Layer 6 of a small transformer language model trained on English Wikipedia (16 layers, counted from 0, width 128).
A neuron adds its activation times its output weights to the MLP's output. To switch it off is to set its activation to zero at one token and run the rest of the model.

Output weights of the MLP neurons that the questions are about. A number n stands for (n - 500) times 0.00068.
n0: 416,561,380,672,452,454,437,297,575,663,396,401,454,453,593,489,478,635,554,291,511,358,519,463,612,653,582,267,554,689,500,467,607,428,328,574,633,395,343,337,435,627,527,664,594,597,451,474,472,542,598,645,343,538,660,319,586,388,594,463,504,286,554,353,399,478,422,464,335,615,455,380,455,712,606,450,449,627,438,342,323,431,383,525,406,719,677,547,253,752,563,564,532,694,660,580,490,181,570,265,756,625,275,576,359,568,605,635,489,407,534,460,580,671,699,500,393,537,769,531,442,433,552,395,405,481,562,403
n57: 339,500,617,423,628,588,623,607,642,744,596,476,682,473,351,492,371,405,726,670,381,406,525,500,624,336,561,533,438,410,504,488,536,558,688,163,419,584,311,477,401,617,660,420,733,535,339,524,240,432,511,668,776,553,388,585,442,512,318,406,496,417,521,543,452,562,436,558,416,500,795,417,669,470,561,622,187,313,516,547,456,574,418,569,532,689,385,363,446,448,625,443,496,640,484,567,578,291,349,610,435,378,489,725,592,408,450,588,343,454,762,307,535,418,378,334,516,663,555,129,588,532,234,589,330,363,426,777
n109: 526,609,427,387,735,659,529,367,591,478,649,341,601,257,598,536,653,459,714,568,354,578,488,547,288,514,677,556,266,707,442,573,558,401,746,500,534,650,492,572,399,270,782,496,485,375,556,856,540,578,504,450,482,384,628,671,628,481,405,488,157,624,456,475,668,462,381,367,795,265,294,378,492,511,608,373,657,427,584,570,346,314,435,414,486,598,679,485,425,426,412,485,647,394,418,542,555,651,559,678,406,504,353,492,446,319,496,298,639,577,690,394,489,465,418,363,224,465,354,540,482,649,371,477,528,409,449,458
n158: 457,419,391,526,642,575,507,421,245,398,477,621,456,370,544,524,631,572,603,467,393,503,572,367,680,657,504,713,705,534,500,538,637,712,415,454,548,477,367,675,631,591,465,666,694,478,595,458,329,217,453,627,541,289,453,396,412,369,579,496,595,466,393,500,486,474,355,425,130,407,484,554,624,587,661,416,579,747,309,549,438,772,530,460,597,393,471,519,518,683,281,603,548,481,251,583,407,428,683,318,662,287,500,437,552,485,141,423,500,650,283,307,541,598,485,406,667,538,626,347,567,607,458,578,636,454,343,670
n182: 662,527,532,445,253,751,580,430,383,370,676,571,437,455,649,401,500,586,518,497,503,536,297,404,482,660,524,541,434,679,588,408,507,430,550,525,638,580,579,657,593,595,640,493,402,438,849,486,360,622,534,475,399,547,410,678,469,490,303,592,531,500,474,331,580,528,459,385,273,600,576,435,449,462,735,234,377,521,669,404,399,549,437,562,309,327,390,665,604,600,613,510,694,486,421,500,483,394,446,316,363,503,528,479,55,593,332,743,431,644,576,507,448,574,209,554,500,461,458,503,510,497,647,643,464,500,584,455
n189: 244,660,594,585,692,551,355,405,347,580,525,297,613,577,430,449,267,726,522,354,460,485,408,915,291,471,215,349,565,480,409,739,566,484,399,488,609,500,535,500,712,488,620,616,309,435,470,686,605,674,516,369,416,462,602,394,484,431,726,488,472,579,556,603,547,285,567,410,458,403,420,532,462,651,709,564,647,855,651,235,606,362,578,440,458,512,333,365,677,346,631,480,492,513,487,410,535,417,400,252,444,508,440,439,236,673,369,572,604,474,580,646,537,488,532,710,193,362,607,679,631,383,675,662,172,589,512,327
n201: 539,437,893,683,525,480,268,270,456,496,421,291,371,664,466,682,573,470,756,412,373,564,621,385,579,379,464,360,764,488,679,635,369,552,320,664,592,433,557,472,637,496,972,572,359,436,446,549,450,512,461,597,622,475,473,556,516,339,546,243,661,381,756,487,828,524,449,734,791,464,521,457,345,425,496,532,626,524,281,594,278,436,492,563,672,324,438,309,508,504,370,544,516,521,483,585,381,459,475,602,579,484,544,577,657,536,319,528,437,393,287,368,548,265,512,680,176,417,535,500,279,451,446,372,525,442,662,328
n346: 374,401,625,391,548,542,552,532,374,615,455,452,347,647,525,616,257,521,518,527,242,600,623,459,379,613,470,500,805,396,490,619,531,460,545,510,713,427,678,580,614,591,429,599,651,656,357,592,545,624,354,362,468,511,452,373,510,534,474,554,366,575,560,577,526,393,461,349,580,537,476,422,604,552,669,520,551,587,594,312,521,373,470,526,559,586,555,419,460,370,504,530,480,410,576,303,465,432,576,330,477,523,728,520,424,434,489,658,483,518,451,807,363,426,490,272,435,747,298,727,433,270,349,550,651,566,468,387
n407: 387,550,723,350,576,613,515,402,473,435,631,670,483,496,488,268,277,641,673,620,596,634,525,286,656,495,489,479,652,843,520,370,579,438,684,476,496,311,735,667,191,421,582,473,550,362,699,543,314,500,440,375,331,431,481,581,504,492,515,425,523,551,492,679,559,403,477,147,360,523,516,511,870,485,431,553,426,695,477,532,560,639,477,439,597,350,526,598,412,480,357,496,665,176,604,331,481,268,468,737,214,565,504,566,441,680,454,454,668,670,339,438,508,367,485,451,397,611,411,533,471,511,635,299,265,468,485,673
n440: 510,415,406,610,504,292,135,500,482,300,849,482,492,607,427,387,435,668,641,354,567,523,458,434,437,832,479,375,428,475,671,496,609,597,592,687,653,481,430,572,649,500,458,366,289,425,487,464,473,469,653,342,141,511,503,496,592,493,455,729,574,504,599,551,442,307,430,507,548,532,515,420,771,623,824,577,547,392,504,781,426,514,330,479,433,671,510,529,511,570,376,521,386,596,360,580,435,711,533,376,532,359,408,360,380,486,397,570,391,674,340,529,590,637,489,360,474,430,237,575,524,550,485,446,560,467,448,582
n472: 332,552,386,620,566,619,402,260,500,648,772,542,339,474,536,556,705,524,628,620,586,609,512,577,551,609,452,508,552,500,584,469,415,504,443,392,620,324,451,511,611,478,528,463,379,556,597,400,276,573,507,363,331,615,587,666,261,394,514,722,581,346,592,562,638,440,467,485,457,466,693,625,182,530,845,474,367,538,382,700,480,647,561,385,461,481,417,211,534,647,635,407,537,391,543,729,266,373,411,227,489,444,276,568,614,724,338,615,437,452,488,398,700,447,489,434,396,725,488,381,368,374,372,737,611,312,478,642
n479: 335,419,469,611,367,965,559,356,466,634,531,569,692,592,361,536,500,759,500,408,618,478,438,528,521,800,466,460,468,541,541,479,448,534,425,514,480,500,397,732,481,662,550,463,405,389,654,441,565,387,682,473,265,411,484,449,554,486,490,517,367,427,402,552,575,633,454,500,412,466,592,387,641,673,600,437,696,531,435,271,592,398,510,420,373,493,441,442,503,493,284,386,392,623,489,283,480,573,507,358,560,507,433,456,342,739,551,426,483,481,412,507,616,517,617,616,306,636,470,555,419,592,765,514,268,270,758,358

Each question names a token from some text and the token that comes next. It shows the activations a of the neurons there, in the order above. A number n stands for (n - 500) times 0.0066.

Then comes g, the gradient of the next token's log-probability with respect to the MLP's output, scaled to length 1. A neuron's effect is roughly proportional to its activation times (output weights . g). A number n stands for (n - 500) times 0.00069.

" De", then " Bo"
a: 500,500,500,588,532,500,500,500,500,500,500,514
g: 292,613,536,656,680,216,544,587,334,480,324,521,565,165,609,395,566,744,574,520,637,535,451,579,374,696,709,421,584,787,499,622,764,530,535,475,518,472,403,453,329,446,540,453,495,593,403,270,459,345,308,618,436,646,332,746,381,376,476,687,236,477,251,659,427,660,415,503,523,578,510,416,314,540,484,357,307,428,383,589,529,524,461,461,646,400,516,415,583,591,573,685,452,635,656,615,475,474,488,252,405,454,495,461,484,457,557,653,485,507,371,485,530,494,561,794,257,557,516,496,644,714,335,388,737,358,513,501
Which neuron, switched off, lowers the next token's probability most? n158

"s", then "to"
a: 500,500,500,625,500,500,500,500,500,500,500,500
g: 280,511,640,347,251,461,624,516,581,403,298,628,515,569,552,327,709,454,469,183,435,571,293,519,393,638,469,485,597,621,581,409,374,778,345,579,517,448,562,795,497,461,624,533,535,512,486,538,542,629,546,642,366,390,727,186,447,634,381,480,374,375,382,446,706,662,461,400,334,457,706,312,820,696,420,401,590,512,729,592,374,675,352,443,746,607,422,476,559,553,515,479,471,549,419,365,663,510,336,416,390,339,444,529,411,398,558,374,611,675,535,616,623,470,733,342,523,575,530,566,462,513,478,557,350,326,303,580
Which neuron, switched off, lowers the next token's probability most? n158

" to", then " its"
a: 500,579,500,500,505,500,500,500,500,500,500,500
g: 399,385,527,553,500,472,600,424,651,626,110,532,528,751,440,590,723,471,577,276,413,514,515,672,233,450,462,400,688,394,333,574,599,389,618,288,424,598,322,470,422,332,620,579,663,421,508,473,693,438,728,655,430,507,330,589,545,518,443,636,605,574,318,734,588,480,470,537,743,279,537,340,401,468,636,451,390,490,436,536,546,405,618,629,276,519,274,265,603,349,525,598,432,510,585,610,636,633,310,303,500,536,543,529,317,713,443,466,373,607,657,529,571,450,548,183,442,545,510,629,542,441,434,653,676,482,328,693
Which neuron, switched off, lowers the next token's probability most? n57

" in", then " 18"
a: 500,500,500,508,657,500,500,500,500,538,500,500
g: 433,423,474,536,433,437,203,339,715,635,506,439,592,401,526,323,595,503,352,459,468,482,445,505,605,497,663,595,571,458,459,646,564,516,440,504,716,308,459,504,494,612,562,550,372,378,361,519,506,301,559,520,457,549,503,196,344,421,355,572,577,304,376,293,613,218,553,820,541,421,327,798,678,441,540,671,574,566,666,704,518,498,770,424,397,277,542,506,581,575,693,477,460,558,509,500,704,570,631,318,576,437,485,577,394,647,421,483,394,488,621,496,850,326,654,188,479,602,654,400,518,277,429,423,538,389,519,683
Which neuron, switched off, raises the next token's probability most? n182

" the", then " building"
a: 560,501,500,500,523,500,500,500,500,500,500,500
g: 540,296,522,375,536,470,579,538,755,466,643,588,616,659,624,555,177,518,701,384,464,575,406,454,232,609,561,459,321,422,566,680,675,652,535,458,455,529,449,643,410,396,410,585,559,282,605,478,418,226,653,435,452,632,286,482,256,410,452,417,643,524,336,505,464,501,609,552,497,576,519,524,429,313,558,501,585,565,488,618,372,412,473,372,555,701,272,282,439,445,385,620,515,377,226,597,514,611,759,308,367,457,567,400,575,590,431,720,591,536,540,532,638,425,340,484,435,318,521,448,549,467,932,650,530,435,661,793
Which neuron, switched off, raises the next token's probability most? n0

" Un", then "iv"
a: 500,500,500,716,500,500,500,500,500,500,500,563
g: 471,570,491,536,505,476,342,582,422,534,694,433,326,546,596,645,205,565,568,341,579,679,360,625,377,504,556,401,647,431,580,589,291,269,281,579,423,590,437,578,449,628,481,462,524,593,370,548,385,579,529,314,402,803,478,464,615,436,298,331,664,374,788,440,324,655,600,230,295,562,372,381,246,555,539,401,697,568,366,663,401,653,353,531,735,501,519,574,524,402,446,404,526,535,646,667,609,388,196,536,601,478,681,515,600,608,539,457,325,630,453,646,630,498,402,405,510,558,709,712,658,396,568,244,541,411,440,608
Which neuron, switched off, raises the next token's probability most? n158

"man", then " form"
a: 500,501,694,500,500,500,558,500,500,500,500,500
g: 436,554,761,493,321,449,629,351,569,554,468,499,587,417,489,458,519,684,374,598,596,423,718,545,493,480,425,319,439,590,581,407,625,459,467,676,440,485,493,722,507,564,660,364,577,292,643,522,554,563,627,449,270,663,401,665,714,495,343,417,466,459,468,478,408,501,525,95,636,528,515,664,334,451,322,441,593,455,462,421,367,466,217,437,489,422,479,350,420,513,403,681,491,393,348,652,368,686,532,442,487,585,784,835,536,799,509,276,335,636,451,635,537,472,585,724,200,424,601,433,436,376,384,657,444,346,646,603
Which neuron, switched off, lowers the next token's probability most? n109

" it", then ","
a: 500,500,500,500,650,500,500,532,500,500,500,500
g: 369,471,625,363,660,548,516,704,306,528,432,373,453,555,354,585,484,600,459,729,344,375,615,470,620,515,507,308,431,355,346,576,497,745,621,404,524,504,625,383,556,423,578,241,905,855,431,488,388,391,504,240,514,479,553,602,421,324,626,478,433,383,546,487,625,338,679,543,547,353,534,598,506,304,331,554,393,350,505,382,559,537,497,599,504,318,706,516,408,746,576,612,426,684,589,516,546,632,464,539,413,412,461,374,756,508,805,485,387,463,276,481,357,474,486,651,403,582,476,331,645,529,447,596,339,419,803,397
Which neuron, switched off, raises the next token's probability most? n182